Layer 2 of a small transformer language model trained on English Wikipedia (14 layers, counted from 0, width 128). Numbers have three digits each and are written without spaces.
Take only the direct path to the model's output, skipping the later layers: a vector added to the residual stream pushes a token's score in proportion to its dot product with that token's output vector.

Output vectors of the tokens that the questions are about. A number n stands for (n - 500) times 0.0036.
" were": 399454444561436447537555422502502443584478394488386566490496550525559640477506560520463389527501507363349494328525496503398482601584521404526519514402491485470472470460498540435593554549547517574490544526484509544477516464481605538515558552591410505611481624525490513504498588501533437470458560437590489422501436546513522531560432553493482558482419470540518357572468515552451375583564
"ì": 521636601587573502484573461589559468486460453506451526421619508577511522563528626508536444414503567466434443484464475517379526388477485447487488380532416595601459487531539499401545350489532497472446440525486528436595351395620531549427556566495425526494438505551578559558493480590534446565570528506500522378448366493474478506464418609551494524474403506546468472508518489477549478517508
"f": 374542561588549564470647370720701377330440306483250648446564444969543712654622799561508336506537682751319328347380522626185520314537514224653547302451447530568537460572539295183455163537581464483338503338411489509660339287715623595577546652357367550506531578500685604667577561575481424571552336534539511299377493444362344700595456711586386794500222364451448482566473571576748264585477
"D": 373484405477575418498525482607516526434537482508498459495530469543462548521548552484494500502410544471588484419529508504310559444430500435502521515551469422499533429436584586490500406482548488580500548555416427489568467500583542496490490430431499503500536516470526478471610595594524519420585459471492458541516502572509445476532406502579443485514487570500523582413442513488591591473523
" he": 437494443615466559440498496528541442552419563466398599513601485507479497474459452500436522522545495470412579443581467570500433560489453457612524479536513439508475504522475481461456452474523465531458458518512591467409506484524428496503524446442447462542506477526482554632478525541552486465484527428606520498512487515529510503545542585493547576535398433453529484536453448595539485552433
"⁄": 351530592661578502476501443516658373293478492532385448471533533695586547456450544524512415482623470751319461481438475481331504412519380358511611397373621519436592416608504440383351316572599447484456651440433444491463357417544486468564660484514404654588465710429561493565569693488483466484439455553578500443466393410533437527536507444550554654609484331431538510696628425476678445596507
"ant": 431478521515508510569519563682582569470560567445506489489406523542519500568552638515498444583493481454518526471498505470441408528521642552476508497420470394462471496518626559490549391609481522501408364521610515465597406365469387473627488439519451498367466523411543389575505536489540580515511523569439529489455429448572471569510383429576513562468372602451366503535525540521427434495534
"â": 388569615544531532443489460592536443450511423534454553438438512559419491590534656467548416453577644515503475434568442547445544568466462547419496450371432572530524455477602546451552390516549512480503496389469529514543394432658457475557553645404482579414494461528558574575523465427481469548569470435504518406465453443534497530487444518637552493591407542385361472607605517499469417459475
".": 575471516601494389489472523492498484475463495453549458512480522468514466486510461478527433481522449550469590462540430441486504621526520631455416549424441426478471466470517520551538475551445544562560480524527478590458568456447450555543556532516532584585500441555496419508545545533437469431514457456509394549505495574590586471506504459512511467517551420511563444576409462498402494580417
"th": 515485450462456508512459519399410391542563498572514443422527599572504555576511487536490520570571520461434547490566401521580604498497463546432443494516513549547427562453576439437524406465556453594371522581549365556464525508462547623595514596517450414455542430459563604535416535493587566427516450394472439533386501494448354523446485578558396515363487543560515619619476506448570343471566
"nd": 408549468502497460461630448426615468396572556537488472506591597544599531604600509434541522498481419553617499497566496568319486412352469493479486408468523574520503393498593398472577378547401378554504510504463407517573483507525479619520458464521572430525464511325539595528507553459451527379545535586618407561448588418490459620460414507511546478430488456542504630435471503487559417518544
"ment": 432509537405449660605557491467461597505582491346487461471631438579452506541517577607380563553709523573435499515392313533445417474492581432539590522433553383533669430384595399285491416516369558440468528461485540456654450395507529552594474644522512441533553481521529509496452605512352460440456557514495460414489558536433420521553488555596490625583302601499395609646381416513632415394505
" for": 437463526575489517532591519430469342520558464451425490507564542477426553504512528546579447597548498538463500462416436485504384537485493520546458484601550494434530555545541488459511525599438483518456440426495542487435554478444467531487532485501518481467515515548470476601427526527472524534531473553563480441538473590454542524509475492523506504572441474433539409437546474588516518453467
"N": 417545473421552412502524455549483518406524485487488421506511419485476576577611567504453438455500588579591350456530522390432448456483499467595543418482474512466430531581487570496602368456579576546478510506447433483543399544569501488445514504512523523517573521496521485417471465554536547452663458489512502526546511539542588590484432515492498440525515553477542564484398462498459474528476
"ig": 365489487465534398568466477531444574498514410450518471426505564556360524623570515492554423474576386371415589591481521506563413519590542427586460468536430524637530579529416407535539485601522567444532480547465476480482411459599529473528582546570466505391433498567505478445562554582431628456453479521515411517466465466475470570456561457453507669447425512492448395525602541503554486478491
" w": 442432463639484431471566542515559460567515489445434566539612476482495531480446534532486478489508479525499496506516484557533514505517490473521508523513539406564402505532446497422495448532437486520552476562483539465418498531415446526545467467518525443574472495478474499584469560418553545541495505515585478490508370507483513513506477568509471488497489464501558459503527475577476477522459
";": 525585542535480476473542512559515437602383429475478435477529464517436514441599447538556478586552595513505567501508521440499479498532473578454520536356524546546554457565525476553521518474582529518555407499528435439541567512431551464543513533499543544533435473463501566462495565470459499439448435459442475422549464479550491573507394557460444446521488539497548467447418463555453498536429
"um": 412543553635601419514550515533490494492460496532565510450354556562522556451440597381341391551653532534509515546494537504495560504576493555540505408579473438464480504500562483469482558491543509445476496490539575511417411433499527403499526538502541526349558561552507452584526493519430564400502562418422385561411463500484502596470571561456480455444413651440513505486452501464529505443548
"uc": 398466698589668474625472454365481506465507456623522433391507521571529466563559584540500439410554543529514449521562544414498408499503562387630599439466432531505476522569469425435599519552511506489514403412488572424497458530584472582587491569391466523496544537536532495466615529586328538447416580493457532487439410525488405543481478465395439545489477358352485530538541540488519490597465
" his": 548459430611538492510466459460631479501469514398408659409610486525443592529493536567516499518458491485361497446570465587494459576421462459503547324434502534464457509548519377434452411495461478510431443517499606487438537471594499427453552458473475558530526464508514628509517576506505487539506543482563531411514451626547363558474636562557562639617408475425454454565451474566466472536442
"c": 369540559590554562473645373726703377329441305477243646443565441968547715656630796565512335510535677754318327343380520627184521309535512222659548301451451525566535457574540287187456167538582462481337507333408487512658338282717617594576547650353360551507535583504682599673578568577487424576553342541543509298373497441352340699597456714587383797498226364452451483567471575575746268584478
"at": 433514539540564466579494558539423420527632561451512510449390558495524394478459534514487486524468488488476582556509661557618526508568554503518449514552541511496476401540446459536518488530556546530506456437467449395480443459495487499515423543486544462493572459519488436334490525531481510407530514479488535609546593414548459487536532460480415534446370624517427458512658544492364450459503
"ge": 471479592494620563606653570529580416444507355564472446363594588522634482637499523561539450541418419524339472486469376577395578499514501502557420502521554517603388565580587464385539422320494486610496578519365566553538513510528486475446430639485423377509575518469543481499586399407471569599452480463392403448434520445453394553563461568399531547465464445687534572486412528558562402538410
"o": 485520493581525350485409502500394515455411473450532504419540431453566535604365473597453591410550420455533530432506557502581480548578575603470611550559601550537507505552555532577547521395464560525549465478487511575474453472547473392503529472458547428485520549511461479458480510505521526468483458553477536481455445427476386467522525494458512459552395601541502454435511536439540568524518
"ñ": 387585492456548511415638535421563447427455420484381490508558485574491520553660659419435492479547527494445378497489533452441401513502483417545459365485429495549533506579624451490555486388453544567380448530588377407568384436652599516545539602429495515470531558507509477578545569625452539527515470575519486539415583442452504457423439491478563604652346524567381374619550529508604444505434
"oun": 565537550545467565440503420567524451447565467535517624364465494579586458561460592570621459504486402635514505525462538635514427511379507503567475577498542520359528479519503509500616507528506424571506561342511537526540474500475479520423475524379356482512576522436599435449455565561427397490519514431497577503418381495473443483454398542530490563452428496528397360551524506489576541598533
"ight": 405532540635519491578493486515512447412480530488530437387512538545469454459389505627563413434572463575401593540482556586520602478334494262507550594540425512566344481621521356470421389469576461518542578400488414503474438544578570408597637464552419590516445549492622450535352496442543466554460445515497340535557440477546467598457586527564439689508412531505489476509423526506520480581634
"”": 384516553554482578632602376547529501390387479453395636454540595568574571577545671618431483475530670676435535421437473633275422483509537593435398504494481507519518438606457526430468276410366374355402448536431544476498441569534496542567530614410433635552493443546515507511610569587530382466514449660418557402494492537385559600532451509419427608533426413479513529400482465560548527557450
"ical": 367592582559466521601418487503435418385379484430433469426529509519438529535619582468539508516499534550390432436478548604428578476578599497512638490552468529443497454475597484383440493627490504395343514520424602506522501419479552612502594516551525506402563599445560496429637412416561472413550606523509523330438589442503450673452499509539554560411433419467553496655450520518700444317435
" wh": 464444483607496454447475460521528389488518483453457631511488447515486607475475524478426514535475402538420543448569436510492447556557522491581454432498540401554452510606577564457536464546524496490527513507507552499437559529464562534630506447437469556519413492502496531560485533479543528504545563528560483390485510579391502498464494551573407557580397414475511525506442432518529475527404

Each question shows what one neuron of this layer's MLP adds at an activation of 1. A number n stands for (n - 500) times 0.0024.

n178: 492483463430415601323580545555399467677533526471761678513500563458442507473553354364628560477331578573411574557430453450429515599324573500450490579552489571628485640577564358539648564450542587390495442460571627363347373585423439487283487470452407508561373564605628513377428518437578445473450624570462440524385464374372412481552515457515589405533611619500436637436469508457611586611455
Pushed up most: "oun"

n5: 635471391365595579540473355456471564588542364353598437463360577661485630512528339699506589585391546622375486463585614517358484458623229525529432590481509511630619628491578552381548484452483352503687451526350571511519457454597527494551480530629497336503587552409560467293506421521627528553484534463407551468300587337514241488500511522536738406458581464514543550519474517327383511661356
Which of these tokens does it push down most? " for"

n507: 427574542543575419528486500376454578591447515524517569616652538470638466449580445471431522462523415485379461474532575570647539487536518566450601356431441599513432685414615441513462462554568508540447506557442489517504341419537568570537440374624531428544560564517528527586426506532422599417328472448483405597502570445485323419574462536572460471477473645427445415443560604519478458335520
Which of these tokens does it push down most? "”"

n174: 701477511562420559604615532509445402484517644384614442635465390565659541722527459443546389526369602389538335508442397530500392568475424476547581605344566533487469568466361697508556471592569554392537370503535456563423566403479285367388389463464558555398489362516558471479564636608665508545466712473424308566450581532381283631359550452540458579437540609473464615516348439474559608491514
Which of these tokens does it push down most? "⁄"

n450: 611271345484483601390284724693483504490486438313428525635441615368457379697480515441660465675510467517517476534551583407507532548475479625318456467593407377510637343422668458350606437391555753467580454431548538339414730545477389300503581610345638483455250590609630464497641415386616357796490392446635534434354756471575475593373447364697577496454572461480542463326752591450409368667455
Pushed up most: "â"

n251: 512464514528487491507544488469471452518526490491506511495520467506515485480504446488512485509529455509474490498565471509515480493498478493501479512526461519545479506508504513471466497480502520495501472489506511519507491500487492508511551496528501550472485482514507507496510509522506484492481515466519486521519493507510500487498533481533495500545562463477514469506503475514523502494447
Pushed up most: "."

n444: 613523566474658777601540599428437339583474452435345474570278343438493377511538500533538487577414338586555472613400569399695451452536603411604668734474453462689408439471585408652461400424458454366413642507538580530574664279421576513552328532472342486317572430524731483652452517388650434611344493534360562359683637434414522301543715628453850529341617435614516384341300496490710263402317
Which three tokens does it push up most, strongest first? "ge", "ical", "ment"

n349: 462523276489591506624437385487357441464681494396357728406552454491556450454458634414292480445336342437578485455616598473706341482491638527359515532402556628453554525712512387422548610473449617512506397615375530627474557576542557512500536503618406497476553722476620761395447566463252503549400482550410354521668447774565557322311515474570674556550516597506556394403431436486377488425527
Pushed up most: " his"

n90: 642571560594537520546507538531663324490330480657437587477635754458479377331342370610644497430449528703329354451504528563524413422561642441573578541574500408510340462623394333556503579693394406526475375636385378623548533540475500452540562667712394700396601430395590608439552513692392379456450406513484425336688461528653328654666401426413285456490379572412638419497507490306335808332550
Which two tokens does it push up most, strongest first? "ight", "”"

n134: 609379396516464485465402457503470423537444402444532613500591617531467449565580450478594399535596545500578586467575461520509483512594509457510550487533476387526456584444464512427528532591414532527442546439517483461523515576476416498539490517389490510559487553483592494446577482507532490460582510437437437442497513518523463538522485472454437555465660432483500471547443464476454489484519
Which of these tokens does it push down most? "ñ"

n27: 515420517560624387583437497387287573386623622271391521557575511418595580491656588495342492404372628475460670554457218420453400492611485441654585615356548509433467521589550483568391563596434519710530454451372526440580417656591533384476559556514661477462711488537645685434492449541521585432565447384442619512396469564514399515418335320689546427539404595576545480494491433387363489435457
Which two tokens does it push up most, strongest first? "N", "ment"

n279: 608413434536516532391423471322495751481463687495430403473611369462370644650454272547575377503516637425505437521558480622590344527380578613503457513416557462592629396424540552371586382540393526626437459475527505469508456536515472450459481494560478670500438379578411641347521508646675565506459394454531594470450431601438455551475382637468475352279620491584439481466433539503725544671522
Which two tokens does it push up most, strongest first? "th", " his"

n43: 435129438402597568441432546450406479727605452401379486621566629616629625489657507589286426576438395367428538500672493600686380388415489636503517388555353640333578443621446517449359467677569702739742533459565417348576655396477414670368449358483500552281547455476605434557554442725373551482608449666490337608430703482432532622281756523286542535536381554391410426581384496470433507403538
Which of these tokens does it push down most? "⁄"

n166: 652422539455494392330596394469449610545613462388469369279560334682444563527405257480606461360446296388417695485697347432654416562476476471467424557450398586613680645543500512341625506500285508652566472479588426523417518527438568572470600651467575500599520253577644463517669535472613544466636660421463453572337485535327481460466497586564427479485425593459591541555485654414704443516494
Pushed up most: "th"

n35: 522578425358459547428388469439543431631489564384459444309614369479428381582521531510540548613556335431540505468648531417392583460563317410473460464370511545552518428652683541537483523447468447645627462438617471579621441546422416526622526658382484441762382560636399474469542455453548633385375594526464397568508518531334506450379606640375505398453562492553612591513423432492352636648470
Pushed up most: ";"

n99: 579552515536374520535497513392392536535576503457616604340516478675542678533367278403497418703508688399353284574324488436494429514446500540468537728459506523523481455314310482618419500486652451576388335462419596511567561690514503357478509455459617298462628550413417556374531569401662560548583466469539589606529600482471327639345430469607535494440540409391519466517607680640607363578515
Which two tokens does it push up most, strongest first? "th", "ical"

n37: 616614622534581504456551579578567498491521557384504502355442432482516490430454516639537398481669485498401522753469584460590427559552520583626542515609502485532536477445437484485407340370587469479449427587649487562404471538448454416492391337564533513426550590617437453515392493422460588507435546463472439435437509465474433507389481453461482468567437514478453455524452527494658523529657
Which two tokens does it push up most, strongest first? "um", "ight"

n136: 498366415418334521556532419612513462530363610496479452611472500570522492456517539508481437548510420515459474498401557615469533474469352551409440587470491519393496574399443513588440633539654471487617549500517327427679597489526453548625611513411502485535506461515632367471557569415552378511541494579577526570498562479681482363509412500508469449437500559526508572397586454471513425495561
Pushed up most: "D"

n34: 609603523569423378590662530395565286379470343603433494574436625428433398436511488417478354489462696539486642358638462489544391458604635469624469476463456408407516623447376346665463522469596476484647457477637432549671345509527450497474453281579554326603431443665482495448500340629438478465411738389489481426540566602358518652590470508563480399488583512394479663566601411492546665460571
Which two tokens does it push up most, strongest first? "uc", "um"

n31: 700508724457523480534452408387488550414455278779492497491438250506610513488580479538534419484399497384506356511637449431390451506559518618637633530471500653525560583612458474514548382625443546453533351319489554492577400367425303578444534645652419399465441358520413555387433389692476636397413562486442548457451621606384619426591439644528433547607443405656465531483474323574626569571552
Which of these tokens does it push down most? "ight"

n455: 433428589468286497475539391608302440488439625597506658442503409482510457425402555731545313682400424342500466530301535442360517430359509473454539582423720652560488631243443494667597668558518567624515395441549825515462558574523516399363449417371398475391542497451532586435464631548287652635494341564420630723547461461391519433465556559512466591545481334482554497470582375562625527556676
Pushed up most: "oun"

n65: 531513564579438413541488514599598516514479498565399366466463459487486500642374582424392411567532444430538397547645476514648474516586370518579567443475316527449580493535434507601534483567427524557515502541399384463428518555472417452553574458525475543656426544538436472610753423519567536491489387437567408534374504531610554592293465480526488556601550623547489544546390472456352354488452
Which of these tokens does it push down most? "ment"

n492: 570389818419503479543452600541543516676574536419546446476386436347611494484455671567467577558602459621545448428412392509693474428790575632512482637440446440467627314487334485645392365455543598474424362592452509447456442715302455606543413509347512549358299454446631438565506473465388615703442512467596518651657458642536598475563667417435435366418468332434424360432588655383453395566399
Pushed up most: "at"

n465: 513509549393582459559528583395418578652518551505486298653408597605339674505412537531410560476582498490549525502489580500383454568520430270520488486493649529560523311503524517456489571539468340526531663584585274524545433522428495536489689469451341545532565488542497450481416529457427541356500580388564568620480488503415487543399448562478590462449443382524518413445454558555319665497572
Pushed up most: " were"

n51: 503497372548419459456481505322461418665790556269506397461551551547620420815576497508497714480531511658582518369412478547773564518518485445485468528428506565509450479546506614544464600359485413554409450616427462579426503533489682580544547332376527679614576557453593474477581347635662626342311506497469389536494602290334540337491606403359512536408463463427420431514324422565473455471640
Pushed up most: "th"

n261: 393422504506607548473547673515407523531547536385527528576511502450519496402464491611417584459447537575644457410452457520430450641561435516474520432430587478621560542456562428403599520530490542508512477529441337482488476481498438502534410464580590498403588448383582437506438494551530682517572464472494377467510470567321487445577528380421527525432496611538576514568512525553519514429442
Which of these tokens does it push down most? "oun"

n436: 503657538416339364367638572472334697559369511425574398473441624625508603475658497407353464363397536465540437497575472459578541487566632473270401604409593460694423536587455557444440422484495472469513544598645535547482524432520514518394511542606383448383497576473597477547540360455523594367624511377497489459459548411580353576494424435584533494584423444570764352511503412440566484748481
Which of these tokens does it push down most? " for"

n170: 628254560557612494394595373595500395506725466548527614617435546649326532445452506497427489568285489607554466531473276571462460432293631368523472418447426579555543488709583621630487508695423500607398584460424588552445617388291467572447694656574575374431506601466542585467583347444476449468492414410571421339483522446525485503433423472564445485624614479525484439467579262541506454488649
Which of these tokens does it push down most? "o"

n418: 496483468502538477487499463413525418478456566473514466564504525545485541420529513489487403565555493448531479589522455533564438525473521501437470477566456474529545523524508491505451496431486509538453494512448476560463526491468464604556534522451559458525514537544475568452482506473472396489557486518552558537447527536563470541395456490513496483520468501508414491562461525537531554469425
Pushed up most: "ñ"

n184: 512572356395456488424537476728867392529438506584372259385633548598445380527488581629535558427402584425576388428556500591582464599467554575512503373601588471454428357582537568512571551445497339291424561438363488475494383589486512554563676573620370512470390500477525599514446520445627512524483443431601454384444526543335598460325421704329592320378528604602552365480608703480413615544604
Pushed up most: "ì"

n32: 339506472459514435422579610417447570479604580543572449557535568502457494523475563483518470542478485514564567473571430399426463570484446586457439498485593518631559379348609472455415460470615277591350424477464477520619745507463402538487739453495495426590552560409553465498513516410577554474478433572570355519502522553604526569474398489389407493583500490400338491438518572471505507542650
Pushed up most: "nd"

n254: 389527396546610367512575464455512444440509563599565464402539437557378383327511613533650301648590459460560483458378422339580351469491579537526330525594405571533677700340369314537513541355439419420542457460395471659470629584505458458492579390537503387462658520568542378486609608565530392574568716593610443483602618694449512300491461383478590406542482617420468598500728585332468489550407
Pushed up most: " for"

n64: 582529608584590497503355479473397567510362503459547591639560490673649631521578433465521507372462550459583429466492508568424424246457647428440451490427552666561515511337584402578556646565371532490563433511552594402626421640480371576544399457566402571511621484617522389530408396484450363336485572448422513344574423586546645457495487366503548656290574566474361503541640449525398505443466
Pushed up most: "uc"

n182: 412560561414333457392514323490585497611603678533769649409555419600580466331487382433783478526365535597611588610435553466413468587352476268473413490456440600637615434636625466467676594413300529516376506409707338326519318599465380595321414497257391473537308558523599351422559617521525440441471668603455576578257252464520458549452500546624428517553673725597419484480527565425772571635422
Which of these tokens does it push down most? "ical"

n121: 495552530471322512614624428665599376450532608465749516459555444418516383495462460399400446609454565567495492373522495503576524388389531478387540512397539430360550531576468487340453449555487379490588524343490634493434457487443389590460448555500436551459465561578508427573443510440316427386695347639466470569546483535629497723630541502539641474618540571550479574463660472575497432429500
Pushed up most: "⁄"

n488: 516406474615409530536562516420461503577609503436603381378378559490406598550643432480564425542416576439531715490503451528537546592608439434541418329567540510417410537567487570684610445408655539415627603539541477517505392411430511368474426591500560461469368479536470527560613390500247469410532497551520462357492639495459548353431614572300626513554627460528555485389582272465613498422615
Which two tokens does it push up most, strongest first? "ig", "um"

n303: 561560343431559429398549373355608449694653367331572555477606595600657478343566512398497508342489608509601523477599549520452590486637696606506440313586536460441371563563370400385441508399535544416433698331500549547349529424380555444530360362474576661268417535488711511590387442569528509521608429434416426479476526451534621633426567376399642461370637554572667486681503479486453444544602
Pushed up most: "um"

n276: 557476426481339615454548401497293567406422571418476536520420366568574685538466476524497529478277552449653532685476449463680562542553710497417565412343722463561570278653358500565537607585477546516533597397393528437533543437457714425500424459463428477563651607364371492442461480391551573357432414542489463543431612575570405553412519552760387482485374548658542725464494468407407448448503
Which of these tokens does it push down most? "ì"

n453: 376629622373280683378651374547429720487787376522561578317480485535613506526589435411500398644675436490510519475814769542493434624618343418558535328569417392453570720460534419379348475436700585528645652642554545491531481293358594615575497503455616245494342461561517432460481430546459421530558613427592617338568591534418513317510515422444458405490389570525467491472382513506366331535422
Pushed up most: "ment"

n446: 667442477478609410559728448574569547279249471465624431559476591468419666487526393547303616516584330629218425442462452722574506378600360529568619638406480429563488652463554375584442600464294451371531441572432448650456493549454554459269246449725461480332388619400507604532586604564651513463494404722406426513477481569481395530510487446744722517510469452503542545389591464368507353549773
Pushed up most: "⁄"